Layer 3 of a small transformer language model trained on English Wikipedia (9 layers, counted from 0, width 96).
Take only the direct path to the model's output, skipping the later layers: a vector added to the residual stream pushes a token's score in proportion to its dot product with that token's output vector.

Output vectors of the tokens that the questions are about. A number n stands for n times 0.043.
" attended": 12 11 -1 -7 -17 14 -3 9 3 10 -4 -3 -4 -7 -3 15 10 4 -12 -12 -3 6 -14 -1 3 -9 0 -1 -2 7 -7 -19 3 -4 7 11 6 -7 -10 11 -5 -1 8 -8 3 1 8 6 -2 2 -6 -23 13 -8 -10 -1 -1 -8 0 10 6 -10 8 9 -21 15 23 4 10 -5 -1 5 3 -10 3 -5 -6 -11 9 -3 0 1 9 12 1 4 -13 14 -8 10 -1 -6 -1 -4 -10 1
"]": 21 27 11 -2 -12 4 -16 9 6 -12 9 14 -10 -4 -6 14 -12 -15 -2 -5 10 -13 2 4 -11 0 -27 -29 7 -18 -14 14 5 -9 9 14 -12 2 -6 2 9 -13 1 9 2 -5 -2 -2 14 -7 -8 -27 7 13 -8 14 32 8 -13 -7 26 0 -5 2 4 4 11 6 23 3 -11 1 -1 -9 -15 -18 -8 -10 7 -3 -15 20 3 11 -5 2 -5 -10 5 13 -5 -9 10 10 -8 10
"owever": 21 13 10 -10 -21 17 -4 10 -11 -9 -18 9 7 -13 21 8 10 -6 -11 -3 25 -10 23 17 3 -10 4 -10 4 -11 -36 0 4 -12 -1 -6 -9 -3 -16 11 3 10 -24 3 16 -11 -2 -4 1 -12 14 -28 4 -17 -5 9 0 -11 8 -14 21 2 -9 2 4 23 7 13 19 9 -1 9 5 2 -12 -14 -7 -16 -1 -3 18 -2 7 7 -11 -16 -17 15 -16 31 -4 -11 -3 5 -9 27
" includ": 47 63 18 1 -48 55 -46 -2 -23 -18 27 -11 46 -14 48 30 27 -55 -38 -27 -12 30 48 36 -18 -52 3 -43 34 15 -72 2 18 -60 51 -12 11 -19 -72 73 -34 8 -54 -45 54 -19 5 0 3 4 -20 -94 19 -24 -13 54 24 -12 -24 13 34 -8 28 4 -23 2 0 14 70 87 -50 41 -50 -88 -37 -45 -5 -59 20 20 23 7 48 68 -3 -4 -36 53 -22 61 -42 -45 -25 64 -34 43
"ometimes": 26 1 4 -13 -15 -1 -4 8 1 -18 -12 10 27 -8 23 -12 4 -2 -6 0 21 5 -3 5 -11 -7 -11 -8 8 -6 -11 5 2 -5 1 -3 -14 12 -15 13 -13 -1 -6 -12 8 -17 6 -2 19 8 -6 -15 7 -9 -6 0 14 -2 -7 10 -2 3 4 -20 -9 16 14 2 15 14 -2 25 -3 -4 9 -11 -6 -21 -3 -9 12 -3 8 0 -4 -9 -26 -2 -11 35 3 4 7 8 -5 2
"),": 10 19 1 -11 -10 1 6 10 14 -9 2 -3 16 13 -5 9 -19 -12 -6 -4 7 -6 -3 1 -7 10 -12 8 4 -5 2 2 10 -4 6 13 -10 0 -4 13 10 7 -10 3 -3 -20 -1 15 -2 -7 -2 -5 11 -2 -13 8 6 13 -16 -2 6 -10 -5 -8 -15 2 9 3 12 -5 1 5 -3 -5 1 -9 1 -7 18 6 -18 2 -1 -14 -4 6 11 1 -18 19 -12 -15 2 7 -13 12
".\n\n": 7 -3 -20 -1 6 5 9 -3 12 -1 11 0 0 9 2 6 -9 2 -7 0 -5 -11 -9 -4 -9 9 -9 6 -4 -1 -10 -6 -4 9 5 -1 -3 -10 3 -2 -2 13 -10 -3 -10 -17 7 7 -2 12 3 0 20 -3 -8 -8 -16 11 -4 -8 0 2 -16 4 -9 -2 8 4 1 9 -4 2 0 -3 -10 1 -11 8 2 -6 -8 6 12 -4 10 10 14 5 0 18 1 -10 25 -5 -4 -1
" and": 4 0 -1 -3 -5 -11 13 0 9 -5 -7 2 6 9 1 8 1 5 2 -2 7 0 -7 1 -15 15 7 16 7 2 3 -8 -9 11 10 4 10 3 8 -4 12 8 -6 0 -2 -10 -8 -1 1 -3 11 -7 -1 -6 -11 -7 -10 0 2 -7 -1 -2 -5 -7 6 -10 15 0 -7 -9 2 -4 4 -16 11 9 2 4 7 -8 5 -12 1 -13 -2 7 -1 -2 -1 3 2 -2 2 -2 -7 -6
").\n\n": 15 14 -10 -12 -11 11 8 7 14 -2 13 -1 7 13 -2 12 -18 -17 -12 1 12 -5 -2 5 -14 6 -18 6 7 -12 -13 7 13 -8 5 7 -17 -2 -7 14 3 13 -23 -9 -9 -31 7 7 5 3 4 -5 16 -6 -15 7 -2 15 -15 -5 10 0 -25 -1 -20 4 15 11 9 8 -11 7 8 2 -11 -12 0 -2 7 7 -9 0 10 -14 -4 2 18 7 -18 21 0 -19 16 2 -8 12
"\".\n\n": 21 15 -12 -7 1 17 -3 0 9 8 21 0 5 6 8 -7 -16 -2 -13 -9 9 -12 1 14 -5 16 -24 -7 2 -6 -23 14 -1 -3 15 12 -15 -11 -7 7 8 2 -20 -14 -10 -3 -4 -2 4 17 3 -21 14 -6 -20 -6 -6 8 -5 -7 11 3 -23 5 -15 5 1 2 12 15 -6 2 17 -15 -15 -2 -10 -9 16 0 5 6 18 -17 12 10 17 1 -12 10 -8 -9 20 3 0 6
"”": 21 25 17 -4 -16 25 -18 15 9 7 8 1 2 -8 -11 13 -3 -21 -25 -16 2 -11 10 13 -10 24 -9 -12 1 -7 -8 12 4 -9 12 15 -12 10 -4 4 -11 -10 -4 -19 6 9 -7 -15 8 -5 1 -32 13 -1 -31 15 4 21 -24 -14 24 -7 -11 10 6 5 6 1 18 12 -7 -2 -4 -6 -27 -19 12 -13 23 -3 -3 5 5 3 -7 6 9 10 -5 5 3 -5 -6 10 -18 16
"ably": 4 26 -13 -21 -16 21 17 -4 7 -9 -10 8 11 5 6 3 10 -23 -2 -9 17 -3 10 13 -8 -6 0 -27 -3 6 3 0 -3 -1 11 18 -11 10 -10 8 7 1 -7 -5 9 -16 -5 2 0 2 -3 -8 -4 -11 6 -4 -4 -9 -12 4 3 8 9 4 4 5 21 -21 9 15 14 7 1 -28 8 -10 4 -14 -7 13 -22 8 -5 -2 7 -14 -13 9 -18 27 6 -10 -2 6 -14 16
"ially": 10 23 -9 -20 -8 -1 -7 -12 0 4 5 -8 -9 -11 14 7 2 -18 4 1 0 -24 5 9 -10 2 -6 10 -3 11 -19 11 -3 -2 12 -2 7 8 -12 2 12 4 3 -18 -6 -11 0 -2 11 3 0 -19 11 -2 21 -10 26 -6 -3 -3 17 8 -10 1 -4 10 17 -7 16 12 9 18 4 -16 17 -14 0 -9 13 14 -12 -10 -19 7 4 -6 -23 -1 -31 22 -3 -6 19 -3 -8 3
"\"": 18 18 3 -6 -7 9 -7 12 1 9 13 -7 12 2 -5 -15 -12 4 -7 -5 4 -17 1 8 9 23 -8 -13 -3 -3 -4 19 3 -7 8 19 -12 -8 0 2 4 -9 -13 -8 -7 21 -18 -11 1 9 -8 -28 4 4 -13 -7 9 12 -8 0 8 -4 -4 -9 -5 5 -13 -8 17 1 -10 -1 15 -20 -13 8 -14 -7 9 -3 3 23 6 -16 6 10 11 -1 0 0 -6 -9 10 20 -2 7
" wrote": 19 21 0 9 1 9 -12 10 4 5 0 2 -2 -18 -10 14 -3 -1 -8 -16 21 -1 -1 -2 -12 -2 3 -13 -2 8 -17 1 -1 5 9 10 -4 -3 -5 4 -14 -7 -12 2 7 -3 -9 7 2 0 5 -31 5 -7 9 -3 -1 -5 -6 4 -1 4 5 -6 -9 11 11 22 10 2 -5 -7 -3 -10 -6 -12 6 -18 13 -3 4 8 3 21 11 -7 -15 8 5 15 0 -11 -10 -7 -13 13

Output weights of attention head 0. The head adds the sum of these rows, row i times number i of z. A number n stands for n times 0.0051.
o0: 5 -67 -23 13 29 -27 29 -19 -27 12 22 5 -8 15 14 5 -47 24 -4 31 -30 -14 -22 -10 -14 -5 -9 13 -9 27 17 -19 -21 24 16 -23 12 0 -10 -46 43 18 -23 -11 15 -47 20 10 39 34 -2 17 33 -12 -8 11 -40 -14 -35 9 -10 -10 -24 26 38 -5 -19 30 -7 25 -27 -33 -14 5 3 29 -12 52 -48 -51 11 -23 24 15 -4 6 17 4 42 -32 -30 31 40 14 37 -18
o1: 4 -36 -24 46 55 28 25 -2 -40 16 -1 16 -36 6 44 -20 10 43 -8 1 -16 9 -3 -20 -3 -45 59 25 -35 13 -18 -11 -43 14 9 -33 32 -25 -8 -22 -31 4 11 -44 19 3 -16 -4 -15 8 2 -26 26 -5 18 -35 -42 -36 31 19 -8 -4 -3 20 37 -4 -1 -4 -5 6 14 -14 -4 -24 -2 -20 -7 16 -15 -10 43 2 -9 63 19 -9 -46 23 31 -35 -21 35 3 -22 23 3
o2: -10 -18 13 -19 25 27 0 -27 -26 -12 -10 -3 -4 45 0 44 -19 -6 17 40 -33 -28 28 -22 -19 -13 -3 21 9 16 12 32 -8 -2 -15 -40 1 -14 2 -21 17 40 -15 -8 14 -31 7 32 14 -2 -11 30 24 -4 -10 39 -25 -26 -71 16 3 -39 -42 7 44 -7 -13 10 -16 32 3 -12 -24 16 -14 -5 0 37 -19 -9 -12 -9 13 39 -38 -21 53 0 28 -56 -26 29 -4 -6 24 3
o3: 39 -19 -8 1 -41 -36 22 -4 -5 -12 24 26 9 -18 10 -17 -59 -5 -3 -1 -17 8 -41 -4 13 22 -15 -10 4 12 -1 5 42 6 0 8 -4 7 -10 2 13 11 -8 32 -15 -12 19 -6 45 9 12 -12 11 14 -10 14 15 -3 -13 -28 -4 12 -18 -4 -23 10 7 0 28 -22 -21 9 -1 3 10 10 7 13 -17 -18 -7 12 -3 -41 -13 0 16 -13 0 18 17 -26 21 52 -3 -12
o4: 25 -33 -2 25 32 -16 37 -30 -9 19 23 18 -22 4 63 -4 -20 22 -3 -17 -7 12 -29 -2 -20 25 -6 -28 0 -24 -22 9 -44 27 31 -3 -25 -23 3 -60 53 13 -19 -12 -2 7 -31 -27 45 5 20 -38 22 -48 -19 -5 12 -7 -30 0 13 16 -27 4 37 4 -16 8 37 29 16 10 13 -36 -15 30 -9 16 -21 -40 -5 1 22 -6 -11 24 -4 5 4 -26 -8 15 29 -10 33 -2
o5: 11 33 -3 -22 -25 -46 32 22 29 0 -10 23 -2 -5 -27 18 -22 -28 -10 -13 32 -3 -16 -14 -42 14 -8 -48 12 -12 -14 5 36 7 -7 26 -16 18 -5 -20 33 20 24 -3 7 -31 0 19 10 4 8 -12 -14 -10 -7 43 42 28 -10 -23 31 18 -20 -9 -18 4 -3 19 6 -30 -3 18 -23 17 21 4 2 15 8 8 -21 -12 16 -27 -21 21 19 -11 -33 47 15 -47 40 20 -28 -9
o6: -17 24 35 -70 -36 -2 -23 -4 15 -36 -27 36 17 13 -42 39 -20 -34 29 20 10 -26 39 1 -21 8 5 0 23 7 10 25 61 -17 -35 -15 -13 34 -2 20 -20 21 8 -11 -25 -16 33 47 -6 -4 -10 44 -8 29 -2 56 33 27 -48 -10 23 -1 -27 12 -26 -17 -10 3 -25 -1 -16 10 -33 34 6 -11 5 8 8 23 -39 -20 2 5 -36 -12 46 -20 1 11 -4 -13 -29 20 -30 7
o7: -5 -30 -32 43 32 7 41 10 -25 -8 -39 14 -3 -10 41 -5 81 18 33 1 19 15 -21 -17 -27 -44 44 -6 -42 10 -22 -11 -60 13 28 -47 42 -13 8 -22 -28 -6 40 -12 9 -19 -5 9 -35 20 -9 -13 -9 -24 35 -23 -25 -59 10 -2 -17 5 18 -3 45 0 18 34 1 10 32 20 -43 -13 -5 -14 -12 -12 -15 6 26 -17 -10 87 14 -19 -57 -9 33 -5 -9 10 0 -36 18 -6
o8: 34 -37 -24 24 19 -19 45 -27 -15 -19 1 38 -21 -17 37 19 40 -5 42 -7 9 3 -36 -36 -39 2 12 -24 -26 -21 -28 -4 -47 21 16 -39 27 -11 -12 -44 2 17 12 26 -1 -21 17 13 3 8 13 -20 17 -33 18 9 4 -42 -19 -16 -7 11 -13 5 33 3 31 28 28 25 69 25 -27 -2 -10 6 -25 -2 -18 -4 -11 -7 5 40 -10 14 -32 -13 43 -1 -1 -5 28 -31 9 -17
o9: 29 -45 -36 56 39 14 11 -28 -25 20 57 -9 -24 -15 53 -56 -22 29 -5 -21 -44 -1 -44 -10 19 -2 -2 11 -19 8 -10 -24 -32 16 17 5 23 -23 -13 -18 16 -23 -16 -2 15 24 -9 -36 28 14 31 -21 22 -6 2 -48 -52 -30 36 -4 -5 6 13 25 24 5 -10 -22 20 18 -5 -22 33 -47 -8 9 -8 14 -20 -32 49 33 4 3 22 11 -18 11 19 -42 -3 47 21 6 23 -9
o10: 25 8 5 49 37 -2 22 17 -27 15 -6 8 -20 -27 44 -44 52 21 3 -28 30 34 -9 14 7 -28 37 4 -43 -13 -42 11 -50 11 22 7 23 -22 5 -13 -22 -18 22 1 6 41 -42 -16 -2 6 -22 -70 -12 -32 0 -69 8 -50 49 8 -4 -4 20 -32 19 17 13 -3 22 -4 56 -7 14 -31 0 -4 1 -31 10 11 38 7 -18 14 31 -2 -83 -5 17 12 -7 7 -17 -42 21 -1
o11: 34 28 -5 3 6 25 -8 19 -9 -19 -10 8 9 -31 15 -29 69 8 20 -25 54 8 16 18 17 -24 17 -11 -5 -18 -43 27 -14 -10 5 25 1 -19 7 8 -33 -57 37 -20 1 42 -28 -1 -17 13 -25 -61 -32 -10 11 -26 14 -11 51 4 21 26 27 -11 -24 -6 28 -33 -17 -31 31 5 3 -19 9 -16 3 -47 42 26 37 1 -33 -11 33 -17 -51 -14 -1 18 0 4 -39 -38 -18 16
o12: -8 92 38 -46 -38 -13 -8 36 38 -16 -33 -23 25 19 -45 48 1 -54 -14 28 31 13 31 4 -8 17 -22 -19 29 -41 19 34 46 -22 -29 41 -50 -10 1 6 14 29 -2 12 10 -24 -33 17 -2 -30 -23 -14 -19 -23 -27 50 52 47 -21 1 23 -9 -22 -45 -32 3 7 -4 0 -34 14 22 -4 31 18 -17 21 -4 42 32 -45 3 4 -49 -25 -10 24 8 -57 39 33 -48 -13 6 1 24
o13: 12 -14 -11 -23 47 41 22 -4 -44 13 1 6 -1 27 0 7 29 5 14 39 18 7 26 9 10 -45 9 10 -13 -16 -48 54 -44 3 28 -39 -16 -25 12 -25 21 2 -4 -19 50 -11 -55 38 36 -9 -21 -7 32 -10 -11 4 -5 -66 -25 28 10 -35 -15 2 28 -14 15 15 -5 40 0 -21 -26 -6 -21 -53 -15 3 -4 1 2 2 -13 -9 4 -18 -11 8 42 -20 -42 5 2 4 40 47
o14: 18 -13 -26 4 -9 -31 25 -33 22 -24 21 38 -31 -14 1 14 -26 -15 9 -35 -2 -21 -44 -19 -46 27 -9 -53 18 -14 -33 -22 25 27 -14 18 2 24 0 -51 25 8 20 -1 -21 -15 24 10 24 27 33 -11 5 -14 -9 34 12 34 -16 -50 39 42 -23 22 -18 -5 -4 15 13 -4 5 11 -28 -9 -3 40 10 29 -15 -18 -6 -13 24 -1 -10 30 41 -9 3 27 8 -2 13 21 -32 -11
o15: -35 33 23 8 -15 7 -9 18 -3 0 -51 -33 6 27 -16 50 25 -7 3 56 -4 33 33 -11 3 -17 7 7 -9 1 12 38 -5 -21 -23 5 -9 -6 13 -18 -16 39 7 14 13 -57 -26 -4 4 -19 -30 3 -9 12 -13 -5 21 2 -53 11 -14 -45 -1 -55 41 9 11 27 1 15 19 3 -45 26 -21 9 27 12 1 -5 -52 -11 4 29 -22 -32 -2 13 13 -1 26 -15 -4 -6 66 7
o16: 26 -52 -24 33 7 7 2 -25 -23 -6 44 0 -6 -33 22 -34 -2 12 10 6 -22 3 -41 16 39 -17 -24 22 -4 4 -29 -35 -6 13 15 -10 33 -1 0 13 2 -34 -13 47 6 42 13 -19 20 20 -3 -11 26 9 -1 -41 -32 -41 46 2 -26 -8 26 10 -19 15 19 -15 15 3 -5 -25 16 -7 -8 1 9 -11 -14 -15 28 10 -18 -8 38 -8 -34 1 42 -4 -28 22 -20 12 -4 1
o17: 35 16 -39 18 15 -38 38 42 21 -3 15 0 -17 -31 41 -17 8 -10 -34 -36 19 12 -55 -9 -16 30 8 -38 -3 -27 8 -49 -9 12 21 40 2 -11 -19 5 14 -30 16 4 -10 1 4 -23 -27 21 4 -27 -24 -19 17 9 0 15 43 -22 2 50 -8 18 -16 15 14 -25 30 -26 9 42 27 -16 39 2 -26 -12 11 -19 9 19 -11 6 20 28 -12 -1 -43 25 17 -28 48 -2 -31 -25
o18: 14 -47 -53 51 -52 1 -15 -23 1 -25 25 -12 14 -13 12 -22 -6 22 5 5 -83 -14 -49 -46 24 20 -25 5 0 40 43 -52 -2 5 14 -5 28 5 1 14 -23 -9 -19 49 -30 -13 70 -32 -12 2 35 20 -11 14 17 -17 -40 -3 16 -33 -47 5 25 3 11 26 14 14 -6 -3 7 13 24 -1 -13 28 24 -9 -37 -17 15 18 20 22 9 -5 25 -3 -1 -16 38 26 23 8 8 -26
o19: 4 77 48 1 -31 -9 -12 34 13 4 -29 -6 7 -23 -6 -26 30 -13 -8 -19 45 30 37 22 23 -17 18 6 -20 -13 -16 55 19 -17 -29 30 -6 -10 8 26 -32 -10 25 5 8 42 -50 -11 -6 -26 -26 -56 -35 -2 -13 -36 51 2 17 2 24 -9 10 -53 -4 9 16 -19 11 -42 39 15 16 -5 5 -36 13 -36 59 51 9 15 -17 -21 2 -21 -62 -18 -19 34 29 -18 -32 -27 -1 1
o20: -35 0 -23 39 40 29 6 5 -21 39 -8 -50 -35 44 -9 36 4 19 -37 20 -32 23 5 -23 -4 -16 5 20 -10 -5 -8 -18 -49 0 8 -15 -1 -33 8 -38 14 44 -10 -23 34 -21 -46 -9 -5 -22 7 9 34 -7 1 -9 -41 23 -4 24 -22 -33 4 -12 45 0 -9 12 -10 25 -3 0 1 -2 -34 -9 6 35 -21 -14 3 6 23 48 7 11 15 51 -12 -39 2 7 35 -11 41 15
o21: -3 -9 1 15 29 58 -22 -31 -12 42 55 -38 -5 -2 11 -42 -48 22 -41 -22 -31 -9 -1 14 54 12 -33 35 14 -10 15 12 -7 10 18 19 -24 -12 7 19 17 -30 -37 -36 35 61 -30 -34 18 -20 15 -39 40 11 -18 -14 -22 24 34 33 -3 -3 10 20 -6 2 -45 -36 -6 -11 -42 -14 62 -35 -37 -20 -1 -3 24 -7 44 50 3 -37 21 4 5 26 -33 -39 -13 46 4 17 -15 31
o22: 0 -26 -32 23 19 2 38 10 -23 -21 -32 20 -4 -26 4 9 74 11 22 24 28 15 -21 -6 -13 -62 27 20 -30 0 -27 -24 -35 2 10 -54 47 0 -5 -5 -34 -1 23 20 16 -4 0 39 -47 2 -22 -11 7 -17 34 -13 -24 -42 38 11 -23 -1 26 -4 0 4 35 34 -22 -14 39 12 -31 15 7 -36 -2 -11 5 31 23 -29 -21 71 25 -13 -65 -16 34 18 -27 -6 -9 -42 -10 8
o23: 11 54 22 -38 2 15 -30 8 3 21 24 -33 8 -3 -16 -9 -40 -27 -19 -7 12 3 24 40 43 36 -31 5 28 -28 -7 18 30 -31 -4 52 -39 -10 0 34 26 -23 -13 2 2 43 -33 -24 26 -8 -18 -8 -5 26 -35 0 21 22 -1 10 17 -21 8 1 -44 13 -21 -56 18 14 -35 -15 36 3 -4 -3 -7 -16 30 -11 -6 44 -5 -73 14 5 18 12 -33 1 -7 -23 -5 41 -9 20
o24: -1 44 87 -20 -23 -45 -41 9 22 9 -16 -2 17 13 22 -31 -7 -1 -10 -10 30 3 45 28 3 25 -21 -26 -6 -21 22 62 14 3 -20 49 -55 -8 8 -3 46 -18 -5 -20 -16 12 -24 -26 49 1 -9 -13 -39 -30 -39 -6 50 39 -13 -9 28 14 -34 -13 30 -14 -11 -15 14 13 14 -22 38 -12 11 23 -1 -14 16 1 -16 -13 -3 -59 -31 12 -1 -21 11 17 33 16 -31 -15 33 -27
o25: -25 -47 -8 42 27 37 -14 -32 -12 10 7 -7 -17 27 16 -10 -30 42 -4 20 -50 -15 0 -13 8 -28 10 33 1 38 18 -17 -11 8 -13 -25 20 -6 0 -22 -19 6 -14 -44 12 -7 13 -6 -11 5 16 22 24 10 21 -16 -53 10 1 21 -12 -10 2 20 27 -14 -24 2 -20 12 -25 -24 -9 -8 -12 13 22 47 -23 -15 21 -13 -5 53 -8 -10 18 21 29 -58 -14 54 -16 -14 19 -1
o26: 6 6 5 -61 -25 -20 -8 12 8 15 15 31 0 -2 -40 -10 -55 -22 -12 -34 4 -30 13 7 -14 40 -6 -19 8 9 14 22 40 0 0 6 -29 31 -9 22 18 6 -3 -26 -10 9 27 27 24 -3 8 21 -5 42 -11 51 31 25 -23 -11 26 9 -23 38 -16 -10 -17 -6 2 5 -51 8 12 10 -4 -29 -41 2 4 6 -6 15 21 -43 -16 32 37 -21 -22 18 -3 -29 25 38 -38 -16
o27: -7 77 68 -47 -32 -5 -49 7 27 20 5 -28 24 6 -27 -4 -32 -33 -18 10 12 4 60 37 28 49 -45 5 19 -34 30 60 45 -27 -30 61 -55 -3 7 18 32 -10 -21 -5 0 21 -37 -19 51 -25 -25 -3 -24 11 -49 8 55 41 -40 4 30 -15 -16 -19 1 1 -10 -29 21 8 -12 -19 37 7 -4 8 -3 -13 29 1 -37 22 7 -95 -19 -4 24 -5 -16 8 23 -10 -25 11 32 -5
o28: -24 40 25 -2 -43 -40 -27 -7 32 -10 -4 -27 3 24 -34 36 -45 -34 -15 20 -55 2 7 -17 -12 -1 -27 19 19 15 42 -1 67 -5 -61 20 4 18 -20 10 14 54 -24 52 -9 -15 -2 10 6 -23 18 32 2 -42 -23 1 -1 35 2 -29 -9 -32 -11 -41 -5 21 3 6 -3 -36 29 -16 18 29 21 20 35 34 -5 27 -25 -18 24 -27 -31 9 42 17 -17 21 31 -3 -29 10 11 -26
o29: -2 16 32 -46 -35 -40 -6 -26 35 -5 8 24 -9 22 -28 29 -53 -39 1 -9 -5 -31 -3 -2 -41 27 -30 -33 33 -10 1 16 55 21 -29 7 -27 28 6 -21 50 20 -8 -1 -10 -24 26 29 44 5 17 23 -8 -21 -26 58 42 46 -49 -26 35 16 -42 3 -5 -19 -13 9 -1 -7 -11 7 -8 6 8 21 7 31 -1 0 -37 -19 28 -41 -44 29 69 -17 -13 17 8 -8 6 25 -21 -15
o30: 7 6 20 -53 -42 -1 -45 -30 12 -9 16 15 8 -16 -32 -4 -32 -17 37 -24 -33 -3 23 -2 -2 35 4 -8 3 3 18 32 56 -13 -17 16 -13 27 -10 25 -10 2 -14 23 -45 56 16 0 25 -12 13 30 -7 30 -17 -23 55 -2 12 -34 9 -1 17 6 -23 7 2 -10 19 1 -21 -9 15 11 -12 6 -1 -18 -21 10 -14 19 22 -82 -25 8 36 -7 -15 26 12 -8 -27 38 -4 -9
o31: 3 36 -39 6 12 7 34 51 -14 -14 -43 2 -16 -5 -4 20 56 6 -10 3 35 26 8 -30 -27 -49 66 -12 -13 -7 -38 -19 -15 -13 -1 -8 8 -20 5 -5 -42 16 39 -14 15 -16 -36 27 -55 -7 -14 -27 -5 -6 17 -6 -8 -12 43 -3 9 3 3 -17 -14 8 33 3 -22 -33 27 26 -25 6 18 -44 11 -11 16 30 12 -6 -17 45 26 -17 -32 22 -29 33 10 -36 12 -12 -9 26

Each question shows a token from some text and the vector z that the head gathered there. A number n stands for n times 0.017.

"11": 0 8 1 -10 -4 15 -9 16 4 -5 32 2 -6 6 5 -5 -1 -12 -6 23 5 -1 20 -21 -8 -6 3 -21 14 12 -5 21
Pushed down most: "\""

"s": 4 -6 -2 7 18 14 -23 -14 27 13 30 -6 -3 5 22 -3 13 16 -10 16 3 -15 4 9 6 -24 4 7 21 18 5 3
Which two tokens does it push up most, strongest first? "]", "\".\n\n"

" six": 9 8 -2 6 4 6 -12 -13 15 17 14 -7 -23 -4 17 -15 4 17 9 -5 0 -6 -4 0 -2 -9 17 -10 13 12 21 8
Which three tokens does it push up most, strongest first? ".\n\n", "\".\n\n", " and"

"89": -12 4 -15 -6 -13 9 -10 -7 -6 -4 15 -10 -3 -15 -1 -5 -1 21 3 11 12 -2 3 2 -15 -12 8 -17 14 0 -5 26
Which of these tokens does it push up most? " attended"

"ady": 4 -6 0 6 16 11 -22 -15 27 12 30 -3 -3 7 20 -2 13 14 -12 16 3 -13 4 11 7 -23 4 10 19 16 4 2
Which three tokens does it push up most, strongest first? "]", "\".\n\n", "\""

" ran": -16 18 -17 2 -14 1 -23 12 -7 7 37 5 -14 -10 -28 -8 5 38 14 31 0 11 16 7 -15 -20 10 -18 -10 -44 -10 33
Pushed down most: ").\n\n"

" in": -13 1 -16 -7 -15 8 -10 -6 -2 -2 19 -9 -7 -18 -3 -9 2 25 4 12 6 -4 4 3 -16 -16 6 -16 16 -2 1 22
Which of these tokens does it push up most? " attended"

"==": -1 11 2 -18 15 -13 -37 -11 -23 9 47 -7 -15 25 -52 0 6 11 -25 28 20 37 -12 43 22 -16 9 32 -28 -39 -23 -5
Which three tokens does it push up most, strongest first? " includ", "\"", "\".\n\n"

" ": 7 4 -2 -5 -5 13 -11 17 9 -1 30 -1 -20 8 5 -7 4 -14 3 20 -1 -1 20 -24 -9 -9 9 -22 9 13 -2 10
Which of these tokens does it push up most? " wrote"

" |": -9 -2 -2 -7 -8 14 4 -5 3 -18 9 7 -2 -4 8 4 -12 -1 -10 23 -1 -13 6 -1 1 -11 18 -1 1 10 0 22
Which of these tokens does it push up most? " includ"

"ival": 0 9 -1 1 12 15 -5 -6 13 6 29 3 -4 5 22 -17 0 24 -15 0 1 -18 -1 5 -1 -21 7 -14 7 18 14 27
Which of these tokens does it push up most? "ially"

" her": -1 9 -2 2 12 12 -5 -15 9 11 25 2 -8 5 23 -23 3 23 -16 -2 2 -9 -7 10 0 -18 12 -9 5 21 19 21
Which of these tokens does it push up most? "\".\n\n"

" part": 12 14 2 10 10 5 -15 -8 24 21 21 -8 -28 3 18 -14 8 17 8 -5 0 -10 0 -1 -4 -11 16 -14 10 8 24 9
Which of these tokens does it push up most? ".\n\n"

" hand": 0 8 -4 4 15 15 -9 -14 11 14 26 4 -6 7 27 -22 3 26 -15 -2 3 -9 -8 10 0 -18 10 -9 5 22 14 22
Which of these tokens does it push up most? "\".\n\n"

"y": -3 -7 -11 2 -3 25 -2 -5 -2 -20 6 -3 22 -15 14 -1 -13 22 -5 16 -2 -13 4 -12 1 -15 6 -11 13 24 -22 24
Which two tokens does it push up most, strongest first? "),", ").\n\n"

" of": -19 24 -24 -1 7 -7 -32 25 5 20 69 25 -29 -3 -5 -8 13 12 7 43 -5 1 13 -10 7 -12 -13 -14 -3 -19 6 19
Pushed down most: ").\n\n"

"lection": 3 1 -8 5 5 9 -19 -10 10 8 23 -7 -12 0 16 -3 4 12 -3 16 -1 -11 1 -1 7 -11 7 1 20 15 10 8
Which of these tokens does it push up most? "]"

" with": -11 -12 -17 6 -5 -3 0 4 -3 -22 16 2 3 6 -18 8 8 -16 6 24 -6 -8 29 -15 -4 -15 -12 -12 -1 -3 -1 16
Pushed down most: "\".\n\n"

" T": -16 -21 -10 7 18 10 -17 -47 -29 14 21 19 20 14 -6 -24 1 1 -27 44 -8 64 -41 39 28 -17 28 53 -12 25 -5 -22
Which three tokens does it push up most, strongest first? "\"", "”", "\".\n\n"

" on": 0 -12 -15 1 5 13 -13 -28 4 6 9 -8 0 -23 22 -13 3 22 4 12 -5 5 -10 4 6 -11 6 9 24 27 -2 -6
Pushed down most: " includ"

" Me": 14 11 1 9 11 13 -12 -12 21 15 9 -18 -15 -1 22 -14 2 20 8 -10 7 -6 -5 -4 -7 -9 16 -14 15 19 11 9
Which of these tokens does it push up most? ".\n\n"

" have": 8 11 -2 9 9 8 -14 -10 24 18 23 -3 -24 0 19 -14 6 19 6 0 -2 -9 1 1 -4 -16 18 -11 8 8 23 12
Which of these tokens does it push up most? ".\n\n"

" (": -20 -44 -12 5 -6 16 16 -35 -14 -35 -6 -8 36 3 -8 11 -5 -15 -15 30 -2 -4 -2 15 3 -30 9 25 16 27 14 12
Which of these tokens does it push up most? "),"

" c": -2 9 -3 -2 1 13 -9 -11 3 2 29 -4 2 -1 8 -7 2 10 -17 12 5 -11 2 2 -3 -9 0 -7 23 11 3 22
Which of these tokens does it push up most? "owever"

" the": -7 -11 -12 6 -7 -2 3 -4 -7 -18 9 -4 2 2 -13 5 6 -15 6 19 -5 -7 20 -13 -2 -9 -7 -9 6 4 1 11
Pushed down most: "\".\n\n"

" Field": 14 11 -1 8 12 12 -13 -15 15 15 11 -15 -17 -3 22 -13 2 19 2 -9 5 -4 -9 -1 -1 -5 15 -10 14 19 12 7
Which of these tokens does it push up most? ".\n\n"

" February": 7 -3 0 -9 -3 15 -15 12 8 4 32 0 -15 5 9 -10 7 -16 4 26 -1 5 17 -24 -3 -10 5 -14 25 20 -1 4
Which of these tokens does it push up most? " wrote"

" Sh": -6 -9 -12 -1 -7 23 0 -7 -6 -20 3 -1 20 -17 13 -3 -13 20 -3 17 -2 -10 3 -10 1 -14 8 -9 13 23 -21 24
Which two tokens does it push up most, strongest first? "),", ").\n\n"

" has": -9 -1 -21 -4 -8 7 -13 10 3 -4 37 7 -12 -1 -11 -6 13 12 -2 22 -6 -14 27 -3 -10 -23 -3 -20 -3 -13 -2 26
Which of these tokens does it push up most? " includ"

" \"": -19 -23 -11 7 18 8 -18 -48 -30 15 24 23 20 14 -9 -25 3 1 -27 48 -11 66 -42 42 30 -20 27 58 -14 23 -2 -23
Pushed down most: ".\n\n"

"R": -21 -29 -15 5 18 13 -17 -50 -26 12 20 16 20 6 -1 -27 1 4 -25 45 -10 62 -42 41 27 -25 31 54 -9 28 2 -22
Which two tokens does it push up most, strongest first? "\"", "”"

"B": -18 -27 -11 10 18 11 -13 -51 -29 11 18 16 21 11 -1 -23 2 -4 -23 43 -8 66 -42 40 25 -19 29 53 -9 30 0 -25
Which of these tokens does it push up most? "\""